Layer 5 of a small transformer language model trained on English Wikipedia (10 layers, counted from 0, width 128).
Take only the direct path to the model's output, skipping the later layers: a vector added to the residual stream pushes a token's score in proportion to its dot product with that token's output vector.

Output vectors of the tokens that the questions are about. A number n stands for n times 0.063.
"mund": 56 -5 -34 0 8 33 16 -10 15 21 36 36 4 36 -11 0 -22 -55 28 -7 28 42 -7 -20 -11 51 32 9 26 -20 18 -48 50 14 24 4 -1 27 7 10 -16 3 -18 0 2 -18 14 47 -29 -24 38 -27 32 -12 16 -16 29 14 16 49 16 -12 72 -23 -6 9 -56 13 22 -56 52 -37 39 1 -22 -11 42 -20 26 3 12 37 3 4 -6 -49 -12 30 -29 36 5 15 -6 -31 24 28 -6 -7 25 29 -14 -10 -24 49 6 -14 12 25 -2 -36 -30 -17 -45 -62 -26 36 -20 -1 -23 13 -9 27 10 60 49 47 19 -6
" them": -7 -31 39 13 4 0 19 -12 22 8 17 11 7 28 -22 11 -6 -31 -12 9 3 3 7 19 -1 -18 30 -12 -2 18 10 15 -4 8 5 -16 -1 10 6 45 -22 -31 13 -27 28 12 -26 -4 -26 -4 14 -4 47 -5 -2 -3 20 -1 -12 5 -11 -1 52 7 -38 30 -26 28 -22 20 9 -44 17 12 27 -6 -1 -23 34 -26 31 1 19 -29 -23 -17 -12 10 -28 -14 -32 -20 -8 3 -31 14 10 19 -1 -9 -14 -22 9 14 -26 2 5 -25 -20 -10 2 -50 18 -32 -16 23 -5 4 -35 -32 -5 7 -14 4 -3 -5 19 -12
"←": -14 -4 -15 6 9 -7 35 -5 25 31 57 -3 13 39 -15 5 0 -11 25 5 32 -1 39 -40 1 64 7 -50 2 -15 41 12 4 -1 -5 -32 -9 21 -20 -12 -46 35 3 -37 11 30 46 49 23 19 -29 -10 10 13 17 -20 14 -11 28 -11 -38 -1 17 0 -18 -21 -31 -33 -23 0 34 -43 21 -48 37 41 18 -43 46 9 2 2 9 46 -51 -37 -7 59 -42 26 9 52 -11 -45 39 33 51 -12 -36 62 1 21 -17 48 6 -7 10 19 -16 12 -13 -30 -14 -85 12 -8 -19 -18 -17 -22 34 35 -9 4 6 36 12 18
"?\"": 26 14 -20 43 37 15 35 -13 28 14 38 21 9 3 15 -25 -21 -11 6 -20 18 -34 20 -5 20 14 -27 -15 2 45 -7 27 23 -12 41 -10 -40 11 -2 11 -36 7 -31 -5 22 2 13 23 -14 3 21 -8 10 10 30 -38 46 19 43 -21 -38 5 -10 6 -33 62 1 -13 -8 -49 41 -16 46 -2 22 11 -41 -1 24 9 16 33 24 13 -13 4 2 12 -36 22 14 23 -3 -12 -3 66 21 -16 15 30 16 -10 -11 20 -5 -7 2 -6 -10 -2 -22 2 -5 -48 -7 26 6 -25 4 -11 6 -13 35 35 25 7 11 -32
"ati": -5 16 -10 -7 -1 6 13 -10 20 40 14 4 -16 14 22 -9 2 12 19 12 -1 29 4 -17 17 3 6 12 -2 8 -10 -22 -28 -11 -10 -44 -20 -4 28 34 -9 11 -11 -31 46 -12 24 41 -14 -31 38 -13 -24 -26 -22 -34 3 50 56 -1 8 11 1 -17 -3 14 13 -13 -10 -42 19 39 40 -3 4 16 16 -14 33 -14 -7 1 -2 -7 -33 -13 -13 16 -35 28 -1 18 -11 -7 28 19 -1 -48 3 14 12 3 -20 2 -51 -55 -31 18 -5 36 1 -20 11 -38 6 -30 -6 -3 -41 19 3 7 35 32 7 22 18 16
"mission": 8 -32 13 -30 4 -7 28 -25 24 -6 -5 13 10 -2 -33 15 43 -32 25 10 13 9 14 -43 -28 20 19 14 58 33 -1 -32 -15 -27 7 2 1 11 -25 0 -34 37 -10 -22 -2 22 44 51 12 -59 40 -33 23 5 7 -27 38 15 30 28 10 -6 -20 5 -9 -3 5 -33 -21 -18 7 -41 28 3 -7 -14 32 -24 4 -14 -10 -15 6 -2 -8 -21 -23 -10 -39 37 -16 8 -10 2 14 13 31 8 -26 -4 -4 -5 -14 54 -67 -1 31 21 -6 -13 -38 -9 23 -20 -15 -13 -1 -33 4 30 13 21 -3 21 43 34 -9 8
"mail": 19 -57 9 38 -41 -2 27 -4 20 26 16 37 19 38 -13 32 23 -45 23 -12 43 23 2 -35 -5 43 -5 -19 12 9 -8 -13 25 7 -7 -37 -9 16 -37 43 -18 17 -65 -46 23 17 -2 44 -19 -48 27 -19 1 21 19 -23 22 1 35 23 -19 -26 74 -2 6 11 27 -13 13 -25 4 9 3 -20 36 37 -9 -5 47 -1 40 10 61 18 -19 -12 -22 -6 -39 9 -15 19 13 12 6 25 10 -1 25 7 3 11 13 6 -21 -12 9 8 -2 1 -37 -2 27 -33 -22 3 33 -13 -64 20 2 58 41 70 58 -2 41 -16
"tal": 9 -16 -37 8 -18 8 36 -22 8 -4 47 4 -1 22 -2 33 2 5 23 -18 5 12 35 -12 -14 -11 -47 -60 -10 -6 38 -13 48 -13 26 -33 -23 21 -16 12 9 -33 22 -10 33 -5 -10 26 21 -34 49 -1 -16 -25 -20 24 20 9 -26 23 10 -31 -12 23 -32 27 4 25 -14 -19 -16 13 6 -2 54 28 41 -10 5 -22 -1 12 8 32 -3 -33 1 52 -49 36 -15 20 39 -32 22 32 23 -25 15 -4 5 5 -17 25 1 28 -29 37 -6 9 -43 0 20 -32 7 -2 8 23 -50 10 11 11 -20 -2 25 3 6 23
"etter": -3 -26 15 34 41 42 6 -30 25 6 29 19 17 42 -7 -25 4 -3 6 -3 41 19 30 11 -8 -5 5 -16 21 -20 2 -26 -17 22 28 -55 3 12 21 35 -10 -3 4 -20 9 29 4 39 -16 -34 20 12 -8 17 19 -26 38 44 28 7 6 -1 -12 0 -42 9 -30 -23 -19 -30 19 -21 40 6 1 20 -13 -11 19 1 -11 -16 36 4 -32 -7 -10 11 -20 -2 23 -22 34 -5 -30 32 29 -24 -5 37 -26 10 1 42 35 14 9 -2 -5 -12 -27 29 -18 -24 22 -15 10 -30 -44 9 26 8 74 56 4 -15 16 -10
"rou": -9 -10 12 -15 12 14 8 9 21 17 19 37 6 11 -10 -1 -26 -20 16 -13 23 23 -5 -35 -1 42 23 -28 27 18 30 -5 -3 24 10 -36 -34 26 -8 12 -2 22 -66 -20 68 -21 9 40 -25 -25 25 -50 16 -16 13 -23 13 25 48 10 5 -10 11 -14 -30 27 -12 -1 -9 -13 31 -2 25 -9 25 23 11 -3 61 -21 22 26 -18 55 -6 39 15 53 -79 8 -6 -20 -5 -24 -21 11 56 -4 24 24 -20 31 -10 26 16 -3 6 -2 -3 -13 -14 17 -32 -23 -15 -4 -5 -13 -33 -17 -6 -1 34 19 16 38 -57 -16
"=": -22 -7 41 10 -1 3 -21 -12 23 -16 53 5 -13 25 -2 12 26 9 8 -15 -27 -8 24 1 -8 39 49 9 7 22 16 -7 43 -29 15 -33 6 11 1 -6 -43 -18 -32 18 -14 38 -21 33 17 -9 28 39 -12 0 13 -28 -3 21 8 18 11 -12 -24 -1 -20 -14 -10 22 -9 6 28 3 8 -28 17 18 -2 -16 -9 12 -3 32 -27 -4 -19 3 -32 10 -14 36 -15 -12 11 -61 -3 30 25 -35 -17 18 -20 0 40 -18 4 2 -39 -25 -4 15 -24 11 -8 -35 10 -25 10 17 -29 13 6 20 -22 -12 40 6 -1 -19
"us": -22 -11 -33 2 -4 -1 27 -8 10 7 5 11 9 27 1 6 5 11 -5 -29 -1 13 8 31 7 -27 -3 -18 -24 -18 -5 -21 -27 -14 -32 -47 -25 15 7 17 20 -25 -27 1 -1 -21 15 31 9 -27 18 -1 -11 -19 -26 13 -9 9 61 21 -21 13 -3 -17 -25 34 -34 -20 6 9 45 34 -6 -5 45 18 10 -32 1 -40 -48 -2 -26 -22 -18 18 -2 15 7 -28 -11 -14 2 -4 20 0 8 -12 -5 -19 26 10 -13 -21 6 -17 -39 -9 5 11 -15 5 40 -3 8 15 -1 30 10 10 -5 -9 18 42 -32 -7 21 11
"ive": -25 -5 26 27 -12 25 -7 5 23 31 43 -11 34 32 25 -47 -29 -30 30 -14 9 3 31 20 -52 49 49 -50 76 -9 -13 -22 -28 -19 6 -33 5 18 25 49 -5 28 7 46 12 12 13 18 -15 -64 25 -9 6 10 18 -15 37 23 12 10 -22 10 11 -13 -3 -2 62 31 -18 4 -10 0 24 2 10 8 19 23 20 -7 -38 -15 25 -18 1 -34 30 -5 -14 -10 -16 -3 -21 19 -10 46 -4 -30 -6 15 -27 21 19 56 19 -10 -28 -29 -6 -4 -7 17 -15 -67 -25 -8 -4 -1 4 -20 7 -2 -36 37 39 5 -9 14
"ments": 1 -18 10 -1 30 9 24 -44 33 28 7 9 -8 55 -32 -29 -38 4 4 -7 -26 30 1 -29 -16 -31 14 12 20 23 8 19 -27 34 0 31 -2 22 -10 41 -17 9 -52 28 13 20 21 32 -22 -42 26 -33 14 -29 -39 18 13 26 55 -2 -25 11 -41 -2 -58 35 -68 -21 -31 -37 -27 -82 72 -5 10 9 7 -65 0 23 65 41 -34 -30 -35 13 -8 34 6 59 -23 26 -13 10 32 28 32 17 0 13 -2 10 7 39 -4 3 20 8 -6 6 -54 -37 -10 -13 -17 -1 -39 -20 -39 22 19 -6 -6 38 35 60 -7 4
"Production": 0 -5 -27 34 3 -32 -10 -33 24 -10 26 0 -28 41 -26 -23 5 -29 25 -2 4 0 -13 15 -16 21 48 -35 54 65 2 11 -1 16 31 -53 11 13 0 7 -76 -4 14 2 0 20 -3 53 -14 18 40 -37 28 11 18 -16 18 -4 49 33 -15 4 43 -14 -18 -5 -32 -22 -47 -49 51 -39 34 9 31 20 29 -17 22 -13 4 26 -34 1 -43 -32 -6 15 -53 34 -14 32 -5 -20 -1 23 -13 13 1 36 -22 3 -7 -3 -37 -59 -8 12 -11 -29 8 20 -34 -11 -10 7 15 -10 -22 24 -5 4 5 19 13 53 -26 -6
" study": 20 -11 -17 13 -9 13 -14 -22 6 -33 -3 25 -5 -16 7 2 9 -4 10 -15 19 7 32 -35 28 -33 -1 -1 37 39 -1 -25 2 1 3 -26 6 -9 -11 27 -40 26 1 -5 11 9 31 5 -22 -43 32 -1 16 1 -9 -18 57 -4 22 13 -12 20 5 -29 -30 38 -20 -23 -32 -6 43 -31 43 3 16 -27 24 -5 5 -14 18 18 -5 -8 -7 -24 -5 5 -22 33 -18 11 -14 -48 22 4 -8 -23 -5 23 -5 5 49 3 2 23 -23 -2 -13 9 -43 -9 -38 -57 -10 0 15 -12 -20 27 -4 17 1 19 -11 1 28 -1
"peaking": 21 -4 -12 87 -35 29 -28 -33 12 19 34 12 -43 47 26 -37 50 25 -1 -13 30 25 -3 -40 5 30 53 -25 68 15 40 -56 -25 -2 32 3 -28 39 1 24 -24 -21 -17 29 58 44 -1 58 -10 -37 48 -48 -13 17 14 -5 89 21 18 19 -15 48 42 -11 -10 53 -51 -19 -23 -56 23 19 33 25 40 2 23 -39 6 -28 36 -28 32 4 -15 -32 46 21 -72 -30 39 62 1 -2 38 30 16 -26 -4 30 -12 30 18 26 -22 -13 12 -38 -11 -22 -45 24 -11 -59 -4 -17 45 -20 -46 10 95 14 20 63 -1 6 24 -18
"})": -11 5 -41 23 9 -13 31 -46 19 -10 50 12 -26 45 -25 3 -11 -41 33 -11 41 -9 36 2 24 -2 -5 24 -11 27 -4 -21 14 8 -13 -28 9 26 3 24 -60 4 -5 18 -3 43 17 62 -5 -24 1 6 49 11 -3 -38 69 -19 65 58 -22 -8 15 -1 -18 32 -46 4 -62 -25 12 6 -13 -54 28 19 -20 -24 30 -19 -5 57 15 26 -26 -54 -13 32 -47 28 31 14 -31 4 -4 19 -22 -34 7 29 -15 40 4 45 -45 -17 -11 -21 -15 -2 -18 -21 -23 -37 -35 -55 -19 -45 30 42 27 24 37 11 4 51 36 -13
"9": 4 23 3 -12 -4 21 -16 -6 10 -27 -17 14 28 3 9 13 -30 -30 2 -21 -1 -15 4 12 4 -5 -6 -3 -10 -23 22 7 11 -16 15 21 -19 2 -7 -26 14 -22 -4 7 -22 34 -13 20 -12 16 -10 16 -24 6 -16 14 -4 2 -16 5 -32 11 -16 12 8 -16 19 -4 8 -15 37 -27 -6 4 -14 22 -20 19 36 12 -14 8 -11 -16 -17 -19 -1 -20 3 -4 22 0 -24 21 4 2 -3 0 -2 24 20 9 16 24 13 19 19 2 -2 20 11 -21 11 -15 -11 12 -8 -5 8 20 17 14 -5 -7 20 -12 -20 -13
"ble": 13 4 -29 1 37 -1 19 17 -1 57 -4 7 6 2 11 -30 -23 -19 17 -8 33 19 29 -66 6 -4 14 3 -8 25 7 21 19 38 27 -19 -31 -2 -30 29 -12 -11 -4 56 24 -1 17 43 3 -7 43 4 -7 -10 -9 -37 16 0 6 11 -17 16 -8 14 -60 35 -74 -17 -7 2 28 -1 47 -18 17 13 30 -3 -25 23 -13 61 2 14 -40 -6 44 -26 -40 27 11 -1 14 -15 16 41 -23 37 1 15 -14 25 24 10 14 -19 32 38 -1 18 -16 -24 0 -67 -10 36 -32 3 -19 -3 46 25 -21 10 12 18 9 -30

Each question shows what one neuron of this layer's MLP adds at an activation of 1. A number n stands for n times 0.0044.

n311: 30 -39 12 18 34 29 15 0 7 -20 20 -14 -26 -3 10 -6 21 1 12 -23 7 -12 4 -27 10 -21 28 -32 -22 38 -13 1 34 -45 2 -5 35 11 -27 36 -31 -5 28 -31 -41 -3 1 -26 12 43 -24 4 -9 12 -14 -8 14 -24 -26 16 -3 -8 34 -5 -4 -23 -28 7 -12 28 -35 11 17 -18 -15 7 -27 -23 21 37 4 18 -12 21 -8 -23 9 12 9 23 10 -29 24 -1 -4 9 4 -5 -13 8 14 -22 35 36 -28 5 16 69 28 -34 1 -54 20 -30 8 -38 -12 8 -25 -10 15 -37 -34 -15 14 13 29 -17
Which of these tokens does it push down most? "us"

n188: 51 -19 24 22 8 20 -11 5 19 23 30 14 -29 -10 -21 -33 -33 -30 -4 7 4 27 43 2 13 -17 -11 -8 19 27 -21 -5 35 -21 -19 5 -38 -4 -11 -17 -26 -16 14 0 1 11 -14 41 15 17 -8 -16 -9 -15 -8 -38 -15 -23 -42 -1 -2 -31 -45 -16 -5 2 3 -19 11 -29 2 1 -18 -20 8 14 8 -12 -30 -5 -14 29 -36 35 -3 -4 36 -8 -40 -1 52 24 24 17 20 25 18 12 -1 -24 -24 -11 7 -7 -9 -9 4 29 47 46 -9 3 18 -21 18 3 -54 17 0 -4 -31 45 -25 -14 -32 -24 9 -9
Which three tokens does it push up most, strongest first? "ble", "tal", "←"

n176: 48 23 22 26 24 -16 -19 -16 -28 -11 6 18 -49 -10 -18 6 -15 -32 -17 8 -5 -3 -14 13 16 -6 -13 -33 -2 2 5 -1 3 -10 11 30 9 -29 2 14 -15 -23 -16 10 -4 -9 9 -7 -36 3 -9 -16 6 30 -12 5 -29 -29 -15 3 -7 3 -29 -26 -8 3 13 -22 -23 -1 21 -20 -33 6 -11 4 -16 19 6 1 23 4 15 -4 -23 12 9 -33 -23 24 -1 58 -7 -20 19 39 -39 26 6 14 1 35 56 22 8 -28 -25 3 6 -29 -6 -11 30 -7 -9 2 1 11 -36 32 -5 -39 15 -14 -6 15 -8 32
Which of these tokens does it push down most? "us"

n298: 22 66 4 -16 1 -18 1 17 36 9 15 -23 29 -31 -34 38 6 -7 -12 -11 31 11 12 -13 1 36 31 3 28 -20 30 -3 16 1 19 11 29 -27 -11 5 14 31 -29 11 -47 -6 41 23 21 37 -1 -15 -36 27 -11 -12 13 18 20 -21 -12 -7 -18 31 -10 -18 9 -5 10 17 -20 -16 -42 -20 -13 4 9 -4 23 -29 40 8 3 16 46 10 16 2 10 -3 -6 -26 -21 -21 46 -2 23 -25 10 20 18 -18 -44 -1 -15 -23 1 27 -30 43 23 6 -3 -83 17 9 -13 -21 -3 25 4 1 -28 1 12 -4 -3 47
Which of these tokens does it push up most? "←"

n230: 3 -4 -20 -29 19 -27 -9 -44 -45 -1 -2 -19 25 -3 -15 10 -2 -17 -3 -34 19 -10 -26 25 -30 -17 -7 -8 -30 -37 -5 27 -36 -21 19 -1 -15 1 14 0 -46 -32 44 -38 13 -18 -1 -8 17 -7 -26 18 -17 -7 14 -16 -1 1 -3 13 12 15 -28 -14 12 -22 22 -41 4 5 28 -6 -25 24 22 0 -12 21 35 5 8 15 23 26 8 37 18 1 -43 20 5 5 -66 3 -13 -35 2 -14 6 8 7 -45 1 2 6 -23 -23 7 32 20 25 -13 13 20 25 -1 13 29 21 8 31 17 1 -48 12 -23 29 -24
Which of these tokens does it push up most? "9"

n171: -1 2 -2 -30 -17 -15 -10 6 1 10 33 6 -9 21 -40 -30 25 -15 5 -28 8 -37 -9 -3 34 13 -4 20 5 -13 13 -33 3 -34 -41 41 6 -5 3 -53 -18 -17 -21 1 -40 11 38 -21 76 16 -23 34 5 -22 -36 -26 4 11 9 -24 10 25 19 38 28 27 -22 -8 -39 6 -31 17 62 -4 24 40 -10 -2 -36 2 8 -15 36 -27 -4 21 7 22 -4 45 12 33 -35 -16 14 38 17 23 -42 31 26 4 -23 68 -45 -19 0 -34 -11 -14 38 44 7 -3 22 -13 45 2 -14 -21 34 -15 0 -30 -8 -10 9 -17
Which three tokens does it push up most, strongest first? "←", "peaking", "})"

n267: 16 15 7 -14 -15 7 16 14 -49 10 -2 -31 -28 -6 -17 8 -22 -2 -39 11 10 -8 -23 -2 -3 -3 -17 30 -29 35 23 -31 -21 18 -5 28 -3 -9 27 38 -20 49 7 -29 -13 -9 -3 -9 -32 12 1 27 -23 -52 27 1 24 -30 22 12 -41 -39 29 20 8 -15 -12 -29 -6 -5 1 4 -28 13 -23 7 -5 -11 6 -29 4 -15 -21 -39 49 -19 3 -10 8 -27 -16 1 3 19 28 5 -28 55 24 7 -10 -39 -38 -10 -24 3 16 17 5 -11 -11 26 18 6 1 14 -3 22 -8 -3 26 -11 5 -6 29 36 -5 -4
Which of these tokens does it push down most? "="

n222: -8 19 7 8 -23 37 -20 7 -8 15 -5 6 28 -19 -63 22 -30 21 13 16 23 13 28 -35 -40 23 26 -2 7 -8 73 18 20 -1 -53 5 -4 -9 43 13 2 44 34 -6 16 -12 -16 -3 39 -47 -21 -44 3 -16 11 -21 -33 -6 19 10 17 25 27 45 -33 11 21 1 13 12 -15 -2 13 17 33 -44 22 0 37 9 14 40 -28 -55 -16 30 28 -29 4 -8 -7 33 -7 3 22 -29 -4 2 3 15 3 -7 17 8 -17 -8 -21 17 5 28 -7 -2 27 -4 11 -1 -3 -23 20 8 -25 4 -21 9 -21 14 -19 7
Which of these tokens does it push down most? "etter"

n5: 4 13 6 1 -23 8 7 -15 -49 -23 -30 -36 34 26 -3 -15 14 -27 12 -11 38 21 22 36 12 1 19 8 11 -1 -25 -10 28 -20 6 -25 40 -17 -30 14 11 34 11 -4 -7 -32 32 11 -12 -22 -8 6 -17 -8 -1 10 -20 -20 -45 22 42 -5 -6 11 10 -3 -24 12 -25 8 -24 -23 17 -6 1 -29 36 -10 -26 11 -22 20 35 22 36 -7 6 -27 13 -23 0 -7 1 7 6 18 20 35 -14 1 -51 -32 14 13 -48 31 46 40 -12 7 19 22 -19 21 -11 8 -17 1 17 -14 -11 -12 3 -19 -18 -42 3 11
Which of these tokens does it push up most? "mission"

n147: 13 1 1 23 -55 -20 -1 5 -37 62 4 8 2 0 27 25 8 4 -3 5 -54 42 2 -22 -2 -9 -18 -10 -25 16 -22 -15 19 8 11 -28 -46 -10 -3 -35 15 14 45 16 -2 -26 -5 -34 -1 -35 21 -26 -8 16 3 14 19 26 -2 -12 -5 -12 35 15 -9 11 -10 12 -3 10 -9 -18 17 -11 -6 -10 -34 42 5 -4 17 -19 -24 -4 11 27 -30 -3 5 9 -2 9 29 10 27 -10 13 -12 3 -8 13 17 -6 -30 -22 57 -16 41 9 4 -9 -5 5 28 -10 -25 2 -29 -3 -17 -10 10 -9 12 54 6 19 62
Which three tokens does it push up most, strongest first? "tal", "mail", "ati"

n191: 14 -4 -8 -1 18 -29 -6 12 -12 -22 -22 -27 -20 -24 23 2 -35 15 16 -20 19 24 17 -15 16 -4 -7 4 -14 -26 1 6 -12 -22 -48 38 -10 3 26 38 16 -14 -7 19 -20 -11 18 -51 46 19 15 -11 24 27 51 39 45 -3 3 3 -24 14 -48 13 -11 -10 18 -8 -56 5 -71 7 1 10 -18 1 27 -1 11 33 -10 1 -34 -26 -10 -36 25 16 -6 18 -38 9 2 -13 -48 10 -15 17 13 3 7 -8 35 6 -3 -29 37 -35 -29 15 6 8 24 -8 41 2 17 36 -9 5 11 -31 7 17 -10 28 -4 31
Which of these tokens does it push up most? "ments"

n98: -8 28 27 2 -6 10 13 -3 -6 -8 7 10 -20 -34 -8 -11 15 -11 -44 -8 13 -21 -14 8 -31 19 33 4 33 -18 -22 14 18 7 6 -4 -3 23 -16 6 -16 8 -17 -6 -3 11 -42 7 14 -1 4 32 -12 -29 -13 24 -40 -21 -9 -35 -31 18 31 30 16 -9 -8 10 16 10 9 -23 24 -13 16 9 -15 12 -29 16 -30 -25 3 -11 0 -24 38 22 17 -13 1 -51 -5 17 -38 -18 22 3 9 11 -70 -25 33 8 -11 -36 -1 2 -59 15 -34 -34 31 -45 0 17 -3 -39 19 16 -32 3 5 2 -20 5 -10 3
Which of these tokens does it push up most? " them"

n141: -4 -18 18 8 19 -7 -33 10 1 15 -14 -28 -9 -6 32 -20 16 -2 11 -8 -6 -12 -2 -39 -11 -1 -10 1 5 37 13 -11 14 2 32 37 -37 11 -15 -10 -6 4 5 29 -26 -8 -14 -14 2 -29 -53 13 -14 42 -11 30 -10 -25 -17 -1 -27 9 12 7 29 3 6 -11 -26 -3 -27 -18 11 0 -34 18 -40 -40 -24 -2 -12 34 11 21 -11 -9 -24 42 10 7 -9 -4 -15 -13 -14 -8 -35 14 6 20 25 -15 -14 -24 29 -39 -5 -22 -26 -10 -8 -13 17 31 14 -17 22 -15 -1 22 28 26 41 16 -24 -30 24 -26
Which of these tokens does it push up most? "peaking"

n66: -35 -20 5 1 23 3 18 -4 24 21 56 -31 37 13 0 16 16 1 -18 16 1 2 3 -15 7 31 -5 -24 26 11 -10 -13 -29 -15 -20 48 8 9 20 7 12 -41 -12 9 -26 36 -32 19 15 15 25 -21 -3 10 -12 6 -8 -13 -2 -9 -5 -8 24 1 -4 3 64 -33 -5 -2 -40 36 -27 47 4 8 -28 -28 26 -4 -11 -30 22 14 -22 14 -19 -27 9 -26 -14 3 -14 32 7 4 -4 -26 -10 11 11 -7 7 -4 17 1 -13 -18 -39 -8 3 10 -27 5 8 36 25 27 -3 35 -55 -1 -14 -16 -28 25 -1 6
Which two tokens does it push up most, strongest first? "ive", "mail"

n86: 25 18 10 -8 -7 30 -1 -10 -26 -14 -31 8 -29 33 -4 -19 17 -19 -9 41 9 -12 -34 -22 28 -5 39 27 -60 -31 9 15 34 5 -16 -39 7 16 -16 2 21 -18 5 14 -1 0 11 -18 -18 13 14 -19 11 -33 -7 7 4 -9 25 -34 36 53 -33 9 -1 -34 -38 17 28 11 37 32 32 16 -12 -11 19 0 14 -5 14 -8 -16 -2 -25 -41 -4 2 34 -11 10 -7 2 2 -23 22 12 25 -13 -16 18 -8 35 -8 -19 -21 7 30 -10 17 0 0 6 -16 -38 39 15 0 16 8 -14 8 12 -4 -2 -9 2 -21
Which two tokens does it push up most, strongest first? "ble", "mund"

n181: 1 3 -8 16 12 50 -40 10 -45 -9 44 12 34 -15 -4 13 -25 -30 15 3 3 5 11 -14 9 10 9 -3 8 -9 3 1 -7 -18 -28 1 -6 4 -10 10 -24 27 -15 18 -13 16 30 83 6 10 1 22 -25 13 -56 18 -35 34 -2 4 -24 -12 4 14 27 -21 2 -19 9 -1 1 -25 33 -6 5 -1 6 -11 -15 -21 -51 -20 -13 18 -20 9 -20 28 -5 -7 -1 2 -36 5 -31 9 7 -28 -23 8 28 17 1 4 20 8 6 -28 -56 -20 9 -11 10 11 13 3 12 -31 -15 1 -33 -24 -51 17 19 -20 -23 -2
Which of these tokens does it push down most? " them"

n9: -23 1 -5 -28 1 -46 -14 13 18 6 48 -33 11 4 12 9 -3 3 45 20 -13 11 -34 -24 9 -42 -7 -10 -16 -5 11 -11 -7 -17 -8 19 -28 8 18 22 -45 -6 -30 18 -9 -14 3 40 6 -48 -23 17 10 -4 13 7 0 10 21 12 -3 5 9 1 38 2 -25 -22 11 -1 -31 -1 -21 11 18 -1 -22 -19 -26 12 -10 23 46 -9 -45 7 13 -5 17 -32 -35 0 -17 -2 -24 53 24 63 13 37 -36 -8 -18 28 1 45 -10 3 31 -22 24 -17 6 31 -2 12 18 -35 -12 -28 30 15 17 1 -7 17 -5 -4
Which of these tokens does it push down most? " study"

n231: 11 8 16 -6 13 -14 25 9 36 36 9 -19 3 10 -3 -7 -18 -5 -27 -21 -54 12 -6 -25 25 72 -12 -14 36 -30 -39 11 -19 -37 -49 -28 -5 17 26 -14 -21 31 3 26 -55 -14 -5 13 5 -27 -42 -13 -45 -10 -3 -1 6 -2 -30 -6 -18 2 -30 -7 5 18 -12 8 -10 1 12 -30 17 -11 -16 -3 8 32 -1 3 13 -14 -1 -13 6 -15 -37 -21 -11 8 16 -8 -17 1 -25 -39 18 -21 16 24 16 11 20 12 30 -37 9 0 -36 -20 -14 -21 -31 -22 -7 31 -3 15 13 3 -8 -19 23 -12 19 -9 37 11
Which three tokens does it push up most, strongest first? "ive", "←", "mund"

n289: -2 39 13 -18 35 37 49 16 5 28 -24 26 7 21 25 -10 13 2 8 -46 -18 0 -4 -10 18 8 10 12 11 -8 14 -30 -28 -6 1 -1 36 -11 -10 -8 43 -57 -36 34 19 -15 -20 -5 -22 46 4 8 14 -1 -13 -36 5 -7 -23 18 -10 -17 20 -3 -31 15 15 19 9 -4 23 -17 -1 -11 14 -14 16 -12 -11 9 -11 13 -16 -1 0 -2 -10 -11 -10 7 -16 33 1 -22 -8 -25 -34 19 29 11 -8 17 5 -30 -1 8 3 1 27 12 -15 -16 -26 -1 -30 13 -22 -2 20 -2 -42 43 23 26 -4 9 -6 2
Which three tokens does it push up most, strongest first? "mund", "ble", "rou"

n210: -15 -8 -28 -33 -20 34 -31 -17 -17 45 20 8 9 2 -11 19 28 20 46 -35 -10 38 6 -8 12 -16 6 -11 -2 -11 13 -40 0 -30 14 -12 -1 -2 13 -30 8 11 -29 10 -8 -15 -22 21 1 -19 5 -24 -21 -16 3 -25 0 45 16 -30 25 4 -6 -4 17 -8 10 16 15 30 -21 46 10 8 7 -26 -4 21 53 -16 -21 -31 11 -6 -5 -18 24 -21 -8 9 -18 0 -31 -26 23 -34 16 7 16 15 17 -13 -50 -17 -6 6 -34 -27 13 -1 35 -40 17 21 6 -9 -26 13 14 22 8 -45 0 13 -26 20 41 26
Which of these tokens does it push up most? "ati"

n261: -14 -8 -23 -3 -3 14 47 22 4 17 -27 -16 9 -37 15 14 -28 4 -3 10 14 -4 -14 37 -53 -9 14 -6 1 13 -20 -2 15 11 36 -23 -5 -13 43 6 13 34 11 -13 29 25 -30 7 -8 -9 -13 -8 0 5 4 56 24 15 -15 -14 18 -40 14 8 15 -11 -27 1 27 2 26 -35 23 16 -17 16 -31 -3 27 12 36 -10 3 -30 18 14 -3 22 25 -3 11 21 42 4 -18 -33 15 -25 -10 22 -13 -10 -14 -30 19 28 17 24 -1 -11 40 27 -31 10 -26 36 35 11 33 23 -3 48 -17 30 6 27 13 -18
Which of these tokens does it push down most? "})"

n10: 2 -21 24 12 30 0 19 5 -3 6 3 -4 -33 10 13 18 -7 -24 -13 -28 -22 28 26 -9 -20 18 8 8 -25 -16 -49 -11 -11 -4 -17 12 8 11 -43 -29 -20 -20 -4 19 14 23 35 -38 -8 -14 -20 34 -20 -39 -18 22 30 -24 9 -19 38 3 -29 8 -29 -1 -11 22 -3 -49 17 2 45 10 -8 17 30 -1 -36 8 6 -22 10 1 -22 14 -11 12 5 -32 3 3 -38 30 -5 8 24 -18 -10 23 7 -27 -3 -6 5 24 38 -8 -30 -4 -2 -1 20 1 22 -11 7 10 -25 -39 7 -24 5 15 -15 -7 28 1
Which of these tokens does it push down most? "Production"

n285: -29 36 -18 -52 10 -45 -3 -42 12 30 -7 -34 -7 1 -16 -41 20 45 -12 -14 2 -15 -9 24 35 -21 -11 13 1 11 -50 1 -55 24 -19 -19 -7 -13 36 13 14 9 -60 -35 2 -14 -43 5 -11 4 -4 0 -11 -28 40 -25 -45 -17 27 35 33 23 -24 3 -35 18 25 -18 -12 31 -5 13 -6 -28 15 -34 -1 -21 -4 -21 61 -3 -15 -10 3 21 -20 43 -14 -4 18 -4 -9 17 3 44 -10 48 -21 11 17 -2 30 -4 12 12 -16 8 31 -13 8 3 -5 -24 -7 -6 -11 -19 24 -8 -17 11 -3 -60 -11 41 -13 8
Which of these tokens does it push up most? "ments"

n197: 6 2 10 38 29 -32 19 -7 26 17 -15 -18 30 -36 28 30 -9 -20 -5 30 29 -16 -13 -7 -6 -27 17 14 12 -17 4 -41 -4 13 -28 -28 -14 30 58 10 40 -28 -7 3 3 1 -18 21 -50 15 48 12 -7 -8 -50 1 -10 -12 -9 4 13 -27 -1 22 -27 -17 -25 12 19 3 16 12 -5 17 11 12 19 -8 -14 -21 -7 54 9 -1 -41 13 -4 -9 -24 -36 28 -22 8 0 19 -2 -38 -4 24 -37 33 -2 -38 17 29 -30 -5 21 -37 -3 -43 -23 2 -18 1 9 21 -22 -25 -21 -3 11 -34 9 13 5 1 -11
Which of these tokens does it push up most? "ble"